Layer 4 of a small transformer language model trained on English Wikipedia (8 layers, counted from 0, width 128). Numbers have three digits each and are written without spaces.
Take only the direct path to the model's output, skipping the later layers: a vector added to the residual stream pushes a token's score in proportion to its dot product with that token's output vector.

Output vectors of the tokens that the questions are about. A number n stands for (n - 500) times 0.0024.
" =\n\n": 558685492519845327535602575479524359615183545192495619476530655520418364500801378366705265633349401555649500500421377361267451457535705326436691538718665414631700411374228489544469572198343650487092375386411555831704319642320275411490241813277422170208769640384783363273355414480316397464644519258629354593431718566548578608086412524552445731245396606365649444649645445293724468591405
"stant": 675495641416714248553364268357427555191530648664482414220450457602604415735823585279576500739539676434524516254731627236496496500564478521655553142465483574310477631437853726620274684548714544378466500371327450537531338243401271586500244271607333453281481587496755551323471513737565536788270420740421504560263595383588548373330466383695586588674409504599767460486390565495572572552535
" book": 491347497432733514355711406500580471546394393542256553534563423475355535708612449539553400379461360459749611619716462386599573493770616578444620570647517446536433665546437651559519544478719452572545481511396426514424253616511273542767496440562518392604309578600607475366622776331601615435510321652515369485575560449712491507503382463706561647589539746596589592436603578522244346464618
"″W": 578517500438567605811676633392569422711494610474560453624196577474379483408443590413586249145391458568833309392522678549488279385603422763555454528523581610426461568371496366230608376339608317530364523272484608655671457256301629551300316455425496195425465681508457339582553512598695424434412442716205504493378844183418552639284508569482667669533526628456709582631525537604517468383638
" medal": 636336579404837403549435573450601684492366620350627504411594346323544500590712332360695367424413225530500458475450479483329504519815580380401447485543236340234560567535448625500558567238730658564280522473541543308632448313303661634484317572581504626655338632747482427406479622453775625652582465738491550498471583531508458394570537492591562822625437802593486472569698648605613515401595
" industry": 462485288587618600587729343517564428660466656643485609602407283240470518605678439482440520408523340573689540603702443487246554504625656697590520461731547374485542608492464441457302546303504584668576187483600190371537374373531415534496598592694299450555523519595588565454343678605475585514451489335382518429320549304758602474470440546512556660775545700627595631720431438607434434564708
" construction": 385382489573523574635759440474676542604576639565455507399346520374372510518557453317576536489462343455647515482576485443376448370625371538589472467632621596504552384540653407348554492182525544451419300503497368357416444391479555586518448555453269363463479677332743679418626473593700463538542339401310581449551534355693618193528526546661589690770400493510644476448523322685561644590648
" through": 335339462508730620421522528541718470543347569487500468490534624318517495506552459323528489529335474559711535537528491537512409337739479549532560460608482569590489431531621566465393458584484432514588509443627541435492565560414515654421551406435288500408497487534395418568419356543457455512542534574428367441415543450562376566434545398675542536570406430588609619485480515549466423646477
" department": 544488621477496422439591449478682585597583724580464416539333504212323602645673269489486311346612385611637581479800311609338536426713793751704496500641751254402560572547583495334534585315565512471419228488462276520433228639417269452565392577492353402618475528504513381461421573476656563654597461443340457474270759313593542607567519352671462624775416550620428573667493491724747411637607
".": 399650377547411610401771524520543615476648450403531614443610582518445731446457591639445504574378582392448803540478567476628698400590404443648432601458513633602514469555408407421489484598482648577718693534736568276459577585410582675419538530449428624486702545439314327597395447352224517421616510388597541584526507604416467579423700628403451507508417403611525684634353344465503535445388
"-ele": 555673783509303414590455184470621447424643712592425206393465425531225517468667149401620588674489631540491566523458500241401528163602466804592394521398483221666615364464425386446593436403702474386509659473241437576759379211509454382558292735775408604586248713638495604477574534641655400452508294546305478473589399035381685491398615379518510560519575462599389592649566606612366688500588
" officer": 648556400439526508577541304478664608608351509547405245362402474204242430581577350427694434546562496495517479537542445604493433416663788533567648530565691247568848539533798655642243243570520731458618513464478318596473328548426444473540298618554512508612528548527778242576619614524631442518327369481479554496324755443584656539563658369438559717539559683356585575693628712500442387464628
"=": 724408659578468403535703655491523375425651618468465626322633573507447455416460655274398311376496682466444383574522644488398497500638402335433528507546182426378649342464390484450411413530568380666263573366387257379314414450668330381475475590575305550766608447442681525416438629461436351336579565389439479514665602300619494545469543570661583619392585446530353350497521527564352324472577
" in": 397394451636710593432545503582600583574218500497424512434552561503523560400376537492503577560461558391450577531454541541579597398639469370553510633387606629458459465573528401609534507482542612534660445567631590441483557674527572576335532481317359650224620432380369488575384398444500402674596463450500354465459535477526389602542623550408438503519374421456324582377522426399661304627427
" during": 454444444539683536507529468540689523528284669583452550348585624459498549404521447458639579592359413542559602457484435624564597347652476410603480562522579536518515548562533494553476390524549539552573409469588583482542541572448471665325528573348352549337510414544514479569382420417546391629561424498522382445436648545529460512437641517524518583571497395576503607482531481436505439592466
"emetery": 545470582366660530434693375398495485829397489707333250361353365430251553658616492615643443474285280694674418235396257556593557343792424786456667398322275136400515578354346378175516539309435529570211344293458365495553255268214230539455599532270340288355354768380500102478772728633711626437638438684479379515264603336438673353670394486628604543693495533829830573442512403545457610528613
"aska": 536770599441592332758642260345422234661483660586560724378624520382589276513664672564656332648448650655389500733409551591379384542465600568586701406543603645548695393372459432241545200495562382265408481362447382592538145261303520504628383412517771337407474583593611275515459525677594372630468475479579682531303504322671530419190403221549585596547664638524624368541464372632568440569727
",": 356648366524587542442458547625488585503618479488478603521450565478512580300442495474462599507386515446433749599513574634587534261418473474590497618356598587529453444590482507506635528648433463575650541564615538320323573545260527602379500400448451615531503513479378573530464412356399367417567667330608240551553509517506511646605520586376444533497459418324414603392365363557586297529369
"|---|\n": 633251470351525146534410595424609428722279819478407375569397516233500199675601268301539154611241152572857274396321412284386505887511442515456476661518271137461836500244510488645050402230606612402547458257365518721623589618670365838511522810633368158581282572623580438273529611505860473425403495725441189431226615378447663576490158250871496537482533495531828238474674675383393429538495
" Apps": 768462737426737411529545575367536368538352944766733181812613263627436308769617436611576380599032182451703381288804582462402631474511500885760515418679407677517675576235818745256414274301754241205222435438377393341697649506280295662417609807680750633729450401442591445395630584793639746589393479490494697471465511210384590543389520340658504705725609458633636500487717911792436606388391
" Corporation": 536525699517612522593593363518520358660547621672453364371301354423421475559511384403500564435557482552753585572640631481403330566551693602604577436626544331533561450460541456503640299293358556465335229462378496663486409540467432550471565232521301261644485489496512438399425666590480635402379315431465556518168679544569469621303366278489424563844543663422663562656632480653535627500596
" who": 397703405607605510529587451516599493618394646477390329547329426596582471497583431676629452521188519536549483490627437537582587377693600428668576525432485578437771620583552621540349569582540519480549738502515632572659556540712500577430419732535364334519566467452391487609629519370673484631394456394521417468341785511506489703390727423646485563589705443527446616464508596434424488697469
" Society": 491462676413748469624604187495475310724354391594414552482299322500334379504527405612543192356655400536632536393761452549415493576708695514650678550554554352389609575459450441503378441488645526470276471517418455508548245588348294608695568560705331270456431451570542485378559768575471648425489533629435467500297661483605391615510371293500400707656586758461608559621622360588331510509565
" University": 599424653396760646510625244529612442673407712596421521420351415504539272478654388520434353336517603485473444292666535412481561583425641635703430524371609469522511397525608448229602259646722594522309375533385535684545377335533274592413604412455474222364518651517584391406537704621554500552590545643465587497280614302611393713557443452541394514617482445483543497432705414667384401516599
" |\n": 639627448603384664436377347489423554459639486516491550408575556459532685594481519488555583557378649483463605470437416582520466369383521347509424334466482777653371441398393472519576623579340580573289383553580638652515459616474455463529349440442645577675673427567444664387333339321395457431620558422469647525460434587464395600684532446536461625421390552500477694616725565526491646643437
" Airport": 657479652504719449537685620504626260811505757741617434305384319454523496457444620333445426522323355618642485337504567427515355504525480630529504382550274372657701430489638387467636262316496313225300204484326559584492597248427390467513387309386308240594347790403505423460587391621607533530457391568324529537146629523601460500430473270582444528536442737578889337556576486538561635780778
"onom": 444174602546686617411544181490441255697562574472410576435236410355365658833432214394742310470356137530581388294715199363277458849667326771533394347333355468563519604425509527471475596311471333564176599261410458797458481335436518382422224358653331568551320524440787539421708619690563266435780412591233444541550656299790433632525544392470589454692533399594358496590437656529300606652795
"ery": 401324435662372496471500472428685669623701172886280577377367450731439464580642497508525770570628524579417639491491386628489471488766649680326664665732341434628598492360669276539577651650392413482231455397465487615707492425378385536384480630567163550372396336381614342292449390598550504366546575714447345524491520306681564407283329686483497472722745665538578511494486652554428632514679
" Awards": 669530517446798403546500510436476343535097433616595449467487264487554179469602402544553247233557364794647500373795569349484592512617910520436512598580447500491725697355285505572622268265544487504353472493370495543601448769482321538509629606487356364563276478588341482405666782521406623307440404471588458565431551433567508577294376430594487571631517637658279642632758354775365691284566

Output weights of attention head 1. The head adds the sum of these rows, row i times number i of z. A number n stands for (n - 500) times 0.0012.
o0: 432426557530670558467610343735646444559548484507623537392489716714485517526489550481603486509463586327585684504556600448667459535368620517440587348441580430574631596608497520328513507515414609323460529537611594616413458341501661671373460386399500445227351418575521399453273411405680582677344522593531468418477639602402584525271491543589324445490409617506461558538436511455612472489302
o1: 472456568573648567502605471487618602489426474539522346674406561588567369434610475514501469557335453438463602565373691495450493472635380505500235524443430600409415360420623637487513544511506491338523522796628552389436538599615607587418506687451485469422434383566635688434480334485529348533461433617638326641515478494707301521608525423522643258545524344513461405330466573411448509544341
o2: 622454536478526467449360550593433565428569530535569461572532536546425530277590414390575410421677403325647693432704600494335421532356731259462630502424502458493555449335580338578450323619516711448477576592495548588428640447451430670545613549658596427497374295510468437525506556565586511467478486548659449447470491603488488603365492361380345546351690615377367487496564454321308285459525
o3: 353616313414452278455519654538501518558334631622433725541543474498436534524522498581308417537463474534520499472557510676539567572737383641483468673426486343352482519563543527395417466550475423504563438425531487341243311677400594394510542554586417646528446454531413509657549637435517533531548491395560347260595371364760549348463521502275360541610449550563468437530312430529516523434515
o4: 589613514537703517482374381453514361484495442239511602641494678504440510379589429365571382506604510455468453567447497631530553402582455469530569493589403546614626352466384575334425611383556525474318683577565586538648412538302527458426605455565400499414510509557631628602479590527488400689363562417605503461436639573548454495302504460496549466460589590326606370453597487476498579444386
o5: 596626504468530375507587500557329443548401699439550619399533430657662730456511673754450589378397653486436530507653397462471418482577448709330722495523548432523528293521507244255582550489543435389466365251397351517306306357373297667412468504441558576564623508455350398510578591427592487474592498559317517218669365394549455575561562458443398489509394465578583527607354233502656485375760
o6: 609264580387436425513556668332504457386332453439476496406602353580574381587527500510513359472352409381485537328505363360612505514547403457314495591686612542669569373418441487506516404385355517303481366452302507528513550412498437510485539679502373532399595579575510579493431541487410405592515300427599497340580447406460464392643613624567392353377184589635530384525374583580519557703605
o7: 641358523485620346577478633424555488426351434472373589573166615740257544506445543436498509482551382577388456620581455512564585385505643594458662650469486459566645657636553472477689427598623562575526478349447350482535495505556554630443536486507399525477474678430648400561470684496414546441530566419574442710630508435436572542449468714467281478480534612468481596478402492499530356480503
o8: 509375438377748550534420567495649372422660453363423412585539439381486501541392735680493521466553441564277426339419640571795402431682528467595654387427555422528312547568574354534430810590584532548517589619502640347619380507453496430405653485463613520561436682593508506410441503461633675595611432508279456442331390443439506541566509578625237220454327534550430544358560496665490448500556
o9: 470378613254583417490597525580528514581486459484667427546470637475491477211496566538396476429537434329490465383409362422645515456455562367366529476576616426484532399281337583593440411391530523492314418657622469471352648635674438532611762534428364282580549484360371555457442522579456477317530595400528327399516492729496372521259588526453513435413493447395446403451454532454548444483675
o10: 468551393708491512510363537475591548451426479379376656306488574391461476455380372618554597597570320459422391396580469497568333466569526505324596447318493489515310670464483425473475356400598573320926520489479340448396444710512432385530613380463402430509496429496488578450479544604510550566545429434498568557515446496436448737442582434490305606434492635609499405721489607458489503650698
o11: 635382592462507415524503589466432465480558370470610377455303430475681521427424536438436515593312579672485385543413567598549314458400452632440395579521423427333382691455680572502574540382438417365662474569415581444389438559504383557570400361514408752691530527406308570524525637603571499587499563430438481396649509600569396389465574604371448501555422517550641488514515467664630433654663
o12: 589517497613460512389351457587383472407521490443636422421566414527305490587478537438482481641459443455406424478507723654540549403233439438406652459387659472498411530511508651420556458580636433625557466709632706527411436503502473531597481424423650518698369502491570558254562426379469582477521549594444438435579499679565502460563515505618455300498664539258445538539426559652530450418421
o13: 673537505481552597550347599526453429582553612406431565549480407641507454530731325440246411472668378670550578507415630525414506505473325379462492583473691449702282589425490506513590511477566427453433388542662539232328464317411458513598523466491463525506421692473589595325498674499668398351482613664364453652634498605533516471666435520692341575487535471579606463434519532583490521687532
o14: 415508605520590424498556637476437657551372392508458642335522527362664496456498565592358509513534583346666435522391616381511438585500492458433603528529389439405517580503620442534522529436326528469546373587334409507516339615407523147601536380526385706608503530344399468423358468459531570495601529573528502648475501543726413567565481624568322576501488505641411549489452436628627488433563
o15: 721221306573758704426612494629606711444304245536395462389542679455504563562323438517483641598496407320627519636512487413636494543489394427467441411408643394620420376362489549488442394473686620554479438420379522535610513549650602512440604459552235316463467490348465421564493525663418491363564486630449381348473447357705373453405499506750548503583309431670601485632528644630542511493539
o16: 401560474598561512523605510596417484596563693507618567457551599509500506394599483400603491673337570390499609578367608584359481474324683515180746373399553606594476481377505347280566603455454434502631266366634585505366412303366523474380466532527358457509460502384464495340616332585674334606614571405506475534460580539547456555584302606426675501529603530504476542465284461531570409612482
o17: 419468494556470459539543576711654521428639385610330551721354501558573575521572449495378447595517406375647681598603347266545417384406507445559632630467533400607760558748551527568439513597540698403379512362667533440329497537629520493492712592527424394492470492401349346537493528604566415416471468423502338562411511369504545441429599316454495475426500579692570659594107606665550236669579
o18: 222611516467348546490557592591589459508366487512674471509517446476641460444553378533431448544698482574652357467446537466518465691447455536400385567659587565590674625753599596431448380450556549440499185779653650643413507496477663500586390477374225307376412473588551543616411538596473502544421462439550304386492426501808402496392413578572547450675422651581543403656289324519559761433471
o19: 536431456337666372607603644381492625761556686553731439429575564441548376638546563577515205382421476300455484550456491459516519556604520582445473599461285192459234601515399364524362353439621604542448458617473536479450473506497374508560514569597495677502469464407395424570439386364590521502563541633395665510437458682479565300470479355596418483529615472413339406597646514551518377499481
o20: 579504297572520505450563477503434385501437481492733510408486277608549380525553486507498468406457452371512567608379527270370541377463542574559667408551389506425481362520431610297471428368371307414418459549293606281633477441499253519476535567170374661536441499554560494362593485513479660332443521417654319309624509476543563435539499518647840559516505470472353572707649516602583422349519
o21: 629333283673484390479478402603362492396298551391685369513552340473598602728548484599580566631373489544415738594628498547530476560824537553465523643601454465438568520610529474655423566386486654374632718596325448438587400616682409526527458594348575557473511569676448378444610504587670652398550306527606427640623338318487650423509706369488416428580489457664490487531780408523450588401553
o22: 403446671596421676693474426505568452596500535495634436456443537388527695498442454586334565402656553551584741561462484532473466496718448507555725431472277469497357308652596372457417625467504452582319520274515515566497332618517622637302422519522425456452538408303630379679567436518625540570666414521429556574440493512401310499432598412450460606564584392341473508441464328561472542423654
o23: 599504532528464631407428332641535446441638573472609364559475398460511730581531472515573441511475496542564620375485506519507502400432448538549559385456481620445439335567555225352567530599515494520341485506703698554510394423581439641433652349491591600674520384452484476442545403495435675370481733638383665578398374417395534581623642222600399479640490388586446611621430356600379471555456
o24: 574362486493332674503589482662323541368514472448309521488581391650364429523484503436584524406344582460641398446537510530412464484331398566436478565558534524443561462498575589488502500537523435462508619437413379599381364492593450511466451335428481432387353443534481516583624541346590359509334572567179407452675483551354552392546476756379734245513670350710426234314349474364569502511525
o25: 420480702449436563501484488461497516509285572627573466596591512678566575524496546519438352487597606464395679492686499414460476569501502381679468639563601464423653431669630540491484375528357539461326636528377515466526555592544411509448670610611512514351446489574386392583473427560400701337560471656426496388464352476433517495567584546490319415609375508530507575203315454494523695325445
o26: 723302542452308449523622416327412664498572539618703287255453230557508444593552404476509404323464561357444259371421514407302492576355569474527279579311466520396422405260574556456581301428612436448512405446422607537308490486544427620650571507364498429669764388641404587412459339580369510383486460334517588757575560613244507508485553520167496329629441422531491673656489580546473463566503
o27: 444534480594447486445601372528498597461447410516615449467626489482467608591476480383632632465590444513541473499557343613391402700495566440497636472691411574424477581387341635449509652497328454571477312476500476518580464622694479554496430420516603786556471385560555574550440497584303391555570548254563518463493472511592422418503434452401636743402495518508397580642597624432503419596345
o28: 629440477376378423487304476463366437569531374492705549601324373592441672598391431571585541533379570527457607560587646492643522564530691514412515414514549600663503595377536482522590565452446651496452473746707478471374369667567605480342352691646441549651379487629401411641428562477627573454383765600554467524418424541624452346609559512545354476573544655498362586655713503458397340384514
o29: 497420506466437352553436660445413425519539571393370550338434524622454568256538645617480549369359414507425599409438319656607556554472487518539573523365469446455504694467627424499431439534470486499463563219671448472534426619515453487507524359408389488315658564381512410513433430454582612512451484472493328692649577609282353649336507635435460242376617420448389473357225464492748498582435
o30: 182524634555673317550472497481744512624287619450505408531387427505501421555555437528490416510502706548348565453303519641363399317569592446474376399602551557563429348575398330518470682445399655472285554425672557637485423428484519545737393650428574541263527468453542524316479324425535474974543524376329467650308453614587551469515530488581448541441428473344590340601750504315416409638379
o31: 416377566388648425619521531598457515576428457545350431611391412413502488515482396371484625359541440633580284445426511508470369483442416612565479539541673469313461505667532562569466419514476432527459427593377539544510649432534549600419556431444534344544501511481399400680604799594322411553390430473546438283593566525637562454499546516477676390647439530629497361560516564585566372495560
o32: 543727437395642531653382437292449569542435326579547333461407500491462323460563318512648283473530518474358497502449421515475543547442580555545416604270473449519525343539511471515720482389511630479409334698266537483531448527413604499505381455422512635415568593240624482520409681568390471572542555275437533494471606511549545318340441601335493486397543565388349541600475446588606395459537
o33: 729610386493363444564413445566412553558574271421410601462520451565617358413266493584418561523384516493395392468565497675533379478521436503431592450438459434643477529404593624675494528602426531505440404698635413659219368564416598375577344512632284546558658523630586528413627600549510388740413731565479466558630602483499378539443491492411499449558486523390433422542674499567501436659583
o34: 391480423550630489402512618519335447535550531519637533450533260580347463466389432468421384488473515623473419572567500426409571435517564459624686636667278321308306637520548439442402626419569524655489520824631388440510479771516248488615577713467503512633576502584693473334543553634561566396714511478391672506763432522540476508406401585566288626435408601515457546523538501430465577317538
o35: 460392308610471496549489569545339503600410522495502500424558706648555626466481535416744351532503586331346324506451581333392539537612754520548450439551428445450568341450489511505365475485430568486563524739449521467721457591572571482370404790484303570292543523427499503504468411496492523524464602499719528499528557534597504350404430669444518340660457551367555371523553304354416533392455
o36: 622353467628489638688606563663491413336461552492610394540466463563537474399418620502492683457525401425458552490341385433521439429491356481506508501501445515335613614491562576575524524406491396493461595395529390450597568588581486671583663620434559557634549576630583396475517307376535416330396479484280303586675399474425612524366459513479629574481392441539499589216428594400476514489444
o37: 611480528439738562491548351577587582479680628441565371594418455463530419698638432602605554326456464555620438359552495507493295495778473691501263673458500320633361480538605375342498528509555626547529552431384551431431175650559296604493545457380537623475597552579429518564407587489495530586682506380362449343427500343567494437575438289622373550549542518487472500579393585502416451733676
o38: 432406482528380622376493615288631602465411499534448368371594441562496590587436496660552508568467605473381523375610485526450595537439582433589678534549499521452517531579704308393394437564798725569642601661560543630564453414548329597447268649428586472374470545491431488511648509465618560626417425569441415519502519393468446449374501586520455458559614419378429402474655544412501505325468
o39: 573321382435603370486378562462491471514605556413432546485429422550723435631588405439352462565551543526631516570495530528368546584619525294489271449444563441683407770408457569675464469386577407486591494333420422566438457505669404304485466546360187439532556530551520775518539520599508277364452466590640600253417613360537313623465521461470411563637695363593532394481539588608442530589587
o40: 510535314591399580464336571530416521437605561622614558584559415541498692522372552485496576460460604454382586549361495582660351479443426474494601359528421428454585331442523386493347535587597451475694624583494502407502613416450526476608527529755632603687354473549557564577657431467370661482516476416593770679504427582528568464465571415633453500365408560344504662652319683459358579533451
o41: 578390529421642327541599527411358400464386607315553536482407423607410411331560545535558395621461612509561606534422673558548702618569652752292735551541558314457636465528654454535507489438638733355628620381497446444385354506381433465516440595686349583604393617281481456555673716384586595650571582563542556377645554428444622396258697364195444424490610422166501426560340364518541248434482
o42: 502537490505422462444552468428465392543690449532479411546377470427649480652618460526567634408536562275372534703311515550448471517456453572540514578529512571452520366488494549541593461414682503638537517771485352545434455589362409451571388577581512519565410640606486410439497532486499475389499458310403507929400551390585385582631454536526547515533474589364463587269414516570556500414572
o43: 477694377429459445523424522676311467669511451596389649670466571553324623350419585401711685382673551488378535523515552652750429477450514522484547494448547569438593478425343407478481550592401303658304534667499583328577429512375442439509638567495298421548472524429561318648472543445586368472494601524520436522584340508388611505576589490682289315587510552594513515503435510551558526501425
o44: 344724605315547521648493619440615320486481275382386508563511259391441430585619464760448415431575350574569417475413417498675422519452395550492480554569613402550357753582423509620390501437444486548665573554689535445615454528544514430707523533481607478379468533536556342408432639391563619648441463416451399653480356525578565490469434583337353346424597497497525485557341536390534437573566
o45: 692503490567595526389493413545520462407489549526377664385659646536711563553534518477349539546421627435422543577434505272724514466386337574368621430522429400555520484663649675562395547445605569402621444654633420340375477411485601594597398497449495670597473446509678637321516593308446574530499520444564296440701477548499494419604572646606683576335592460276458556593415532451521624495422
o46: 512647491314395645499559485560449487619489589462428572492587590397530422311359454379411548285497685467424343463552465644612458543618575412445382472410583776712412444498389516501610515730475425473272354596557434586382659331390541508450516363407616391455487528580466587564366513426467365410470343417596539509275434540527794619503343556481477459370458586524478480353585503289711519622433
o47: 566489351457470437400366414783460439416313525422295469442376602751220526525562411399623547551264687528476610371484457622529514454487524466420366396340473520572645537400509612631362489578410493467589423596481423633519459480427519398193525484609410341548494572542547422629681451562525440620370599532660503297503734407456501544677507469550521707550631515545502458387532583477465489748471
o48: 228341409503664470636565699596669505465431687474406526450592611372265529718418518396450574569521358693514543603390479584656463497518422451238460548503500435620323559568482472468675591495510464566622505454525481637469597470517529528531388381445545430561457618466493511469643529381584354832536293445445425657483431364533500476660502540681639506544318598552579391639528534448590339487492
o49: 605289490434408582525435519454528426364685445345520413569491588419620533389570579478414507488446413293560511620402340360445365503495629240487734331494468590596555479435545499591588537556709597494672671476394496433533486350616488540447450590488484408491440458460438625550516469401596649570590401385640381433415434477464611600572390640465727629537692523434543489495315514471409456658422
o50: 317451486630545297616413460641404488432465395487502410448430712415406516396638571576324432449655579440305444540372338388539567567429569542628472534543472573556601465722589453526397460637405414426464649565368389352620541580451495501458565275566578471352456582455546552513415572522581517498456398545614396648554514610412441668508593586408558331534553408374433390633371430406461459540426
o51: 535471612538433624488461573455406425596740478430732414574301605615405421570534508494455607453476595725513264536335620487349509478488582420508506491598370477551587435596576400577553757413627467505705402770513499380413587404429594497371495642410417491283320478502507540506473536541671445637563327437366403556433417506411402497596488601594429324621432482384559530367644610410459505522575
o52: 399580312502517549503475540615549480489385548636374551571519503550391201458571278518535356445478401509682366542506509585627608537657447655530488525418446581417526500453395572637325409422726543618580428440537430470617591579509449341597772597522460488468359476593439656538579601515402400577384520560476324269614507327443525455463488637528715410548539548405446458555584572510445404421407
o53: 456455369540577422485677309676644458311496480596556501491544453444455529417464608383350574406599471486486499560473438295373388490486432498519475646716450593498527394591519516391472603485514370615612516409329464427739515614530458722659507369480528661643514424556523604594562495566462522395528561425426461437577528310548565508616493565437667601586428448579447532470513642577450428638517
o54: 608404516619518452515558559575463347508412404527455612320504468496700402541390534650452598427563671415486549406530439435711331605612515479360474264495489475678531454411490464529531579485514603491433598688500445642310470571531504357584374503505517441444557431499404457603354492424591579456571370486413547600519316508468635501488614657430408591402404622678543502601783626347537590624689
o55: 595446590371375402760421585445475374430631548470349466526687516465579523540517598630494505532450504507566677479485361502616553736650496613376452462528382449538514678535459579478475385662425385424532568514578497299401295491542624513476477603501502556466591428455541424631571618305529408513570541601382460736520416358345514370477465442618478706529366543721485541813477490556593520495556
o56: 529446527451474526322731346565558529451620538638422342404513183508454427603534324521597404457630499275593557530617457651644412570382524509493508539380703386518473259612563558499566492487593554513481393741540520531406538639626365482506571374467438349435353564567513586347509525500352552555477434518533486584448514528577537463443608442548515331492489539427362620516543598421679437444463
o57: 461569398381536542348385570507408583644521475528477656428350543561480514440437582361593533457355610649445569499595561591575489282504577701513416528471410646540597474564565662422618493665235341341657525488354443472329613425592558501501355419808307572387547523543487632575344478594380513436662459506454474322443495578664300545571265658486391648501580481572578448282428298546276373696457
o58: 599507411413383645437371733321594494459420474459530467623546458664566530505784698540544454477419508668499472661443664456327457475555565437528467673582495624576409592629471402399573317497549574480565358405546497726471539535408372464387597717351445341252615446537694373547553466371638577414533320390567429736480581564600299521459524701414532659581525295744411518445695506227511485624504
o59: 503531365583627443528498563468509449647608537449556699630362424515613414324508446570422457460417577447471352558394467419400551559494529771373526538641298323477497351624398377295597538330469459362507439695447319348321414358534609442439453672616345410492555525458608640570474707585424515469627674551512726567592446364780510479469433583582593579537538363479432603554486421618531401480397
o60: 484443485435536514420477417602499527459427589549460402595533586396572422541490401469395423575469321640454573559668439453471401497611564514552524511475594391552624490646453507510433470499734428581443569414381622550517619448407376475530589530542478444350257485527406456594480473519477670423516684556541390620447499697648493528528456412608443393382451629636551382379494512524553571526516
o61: 638432375423566551485381666521399541512636702492690735608634482589538452503600448368401380491520752514413584647338689550218535685295479463439491355565460458616413467434290561388601542470480398483450517641433391448519455374397585436504806562480471317450548463549542464436510523398395378434555564623425546503630333457587374353545333421626384315388519317674542399651510480532561377363485
o62: 532556481426611542538532525564401466626271515568433370388693467391575364475411526529495401505382422407332397479648540470714588557534435527426438544518369363280399358391475451443619470465571371524390518562471439465521600531475487778544539365502532623576655533450240433417444396482481402390461625543413489770593539526420502458397655561543539373510498489681494456540416485509622556261322
o63: 310324499583483411566468510515525530480607487504538492510473423260462470474500487530347655481725603467593574510467454679440481610684529645673676375426544195356594554727609370588384605577529551676547552463354351556364544426301536510467510545663607538637363466688588508529603579741675576422594492384570557109381297349616744539537610521553432654419463549499573279444430646500386415414757

Each question shows a token from some text and the vector z that the head gathered there. A number n stands for (n - 500) times 0.0031.

"4": 533401496539538439414446810539610442489599516588568610569394566301441329454666584535652734522296550469625591518575522560527564313613240709439516417556606533559517465354617634504554312601349412
Pushed up most: ","

" man": 655552680676546339380472567445447701439438577527391611588528459709533403476401289523540491644425599502361509404629535555339546448386405628398359721498603530577488550444587572552385467363544630
Pushed down most: " |\n"

" (": 625516580493436359317418638475633524642562517448509505531394548343478492360448565518583513543222490434507432485512442530659410506537417635575508489606532598488430586492601561475520443534480465
Pushed down most: "emetery"

" |": 485705684541587498470515644544530598704606536474567420494731545543322562441445573460746413630423654500641667355475533495508788594440547637426252433449468713609356545454549440440692418527632389
Pushed up most: " medal"

")": 561452481528604429343501635371464591569550516555520494500336460312442517377543545564508669488405474460499582424522391496503495522565324637548422496513573604550480430354522565452449387562468458
Pushed up most: ","

" assigned": 766602552457422430424588378525421605450485521681498666777358392369538525446559535511349565644375529514411528463576611424458608379456450604522336519399561631726437587467536287514534541340597553
Pushed up most: " in"

"ies": 712584486598496481565506368451604324458348243638588691920318580334600442375400483371384386456416580203502548430532562495448620499612475588451508655576573702724397521518598671587616610320512521
Pushed up most: " construction"

"F": 501720669546621482469523647565495548663620526459541435527758515546341525466499522425735483613450654498657668342435540468440815599459563634418240429467470699599339534465537444434680460542619390
Pushed up most: " medal"

"9": 593666618555392432538367695449532538453572554590575642465343590603674393552542518389417530657380436492530525442521534399370424624710306416526551422452590749496444575480528393573493509503392647
Pushed up most: "ery"

"ire": 680502516611585392583603686552439341470470593545569517633526534508457337542555373619699637473406479486573505417671433597503567638637503649242556545457489510633520480459511584405516491540413501
Pushed up most: " book"

"3": 638537653485416314340502620496604629803566469426589545353492656448367579354372582567627406660254518442507451475460501563579511690450535564572438526626481786539461625453602438566614384577575397
Which two tokens does it push up most, strongest first? " |\n", ","

" ": 638529651472412302302463577474607618816551472400566501391466642412389597333317607572643395689187504432492420436495476572618418668452529578577483542608452739519431625473609421526574385553546366
Pushed down most: "emetery"

" was": 713471696504467508545478339426504650434586475498539638634321443639551227720531521425511688573562442563303534576544582618297615424351399667294392512660597789526587496356409346713503483453354631
Pushed down most: " |\n"

" which": 646502390173463539594337135589488406349472357383486650594382319515549431665508462611583510630406352466546522662704342469226514631274420347653506333782533966674408535632364559567494541413391732
Which two tokens does it push up most, strongest first? "|---|\n", " =\n\n"

"anc": 439665649646518487379373439487306358641303460311354576368339395619493659410610542497603553285385491484426539555553422359378352608644558582512423479513321448527399712679401763669556546389618416
Pushed down most: "|---|\n"

" captain": 574406590531719237157693691324631635432397681612490616385419469532696594329337226386621585553272632631412367293839782401348585469362416574360483547357601603637435553518552438552455504203551723
Which two tokens does it push up most, strongest first? " officer", " department"

" Def": 562478477515454482301378397398507311506383375456508555450424703583572430513519160576433328292524576551316441414664391506425456474444594484662296346342454527307498443448527476598509604542538629
Pushed up most: "aska"

".": 546569611537444464461372632599569372484553405629660583410438574600575233601731480594403615438395520507424530697562497649512592568510295483514668496833457750544565773455584608600702341670537696
Pushed up most: "="

" Jan": 688573563513477564317539388400450414648492509447443593621364527534545592471537503493516588455370557421480491607458600434486475491512580651501275564490418531578493480503502440520430476387577405
Which two tokens does it push up most, strongest first? ".", ","

" of": 729569454480667523420455383480519415514487351597622639621482541364574565391460474567380629626357531401399566466639430471443510463602461498505413474526435596762397456406533593442465444431594574
Pushed up most: " =\n\n"

"5": 474697770534437380418579563543677759753519524564666428531721604437340664367322700467791246618395649375542438547397573567659576547235348656486480398480505653702515467460505519472644452385514258
Pushed up most: " Apps"

" H": 649459752597621312433443599444361743455352567494469492532471542640485507482421452449407593621329616532347618466585573546320611434398313699352375629435660515579565576408525584559388500321550593
Pushed up most: "stant"

"D": 703507502621588408581607710544425344482475602543577511633540537513426311546543344599712650483406499479570487421681431592479595628630497678232551539456472521629520476437500602399523486558411486
Pushed up most: " book"

"2": 475690764536440385419576561543674751747525524564663430528718604436340659368326697468788256616394644379541443546398567566657575545244351658490475400480504651696511467461504517473643452387512262
Pushed up most: " Apps"

"1": 565740608549328412544311727506530551459516580603601639463345578691704358557556486312384548728354383496550524404549524333383429548786240371520574406418588783507474600481515305606469522533393689
Pushed down most: " Awards"

" °": 431724641528655401471551641503525468515586525468505447564664518514382585440555482474557491591515562445572625387481449563403590540420577507454373506470546642607405507485567525448572518428592386
Pushed up most: " Awards"

"==": 413687599684609347624513442414413539574563442710769610628450470396256302297420455513632636487512431544399489404611426504260455479547566412327553474662269684532488675406573452611573632443206499
Pushed down most: "."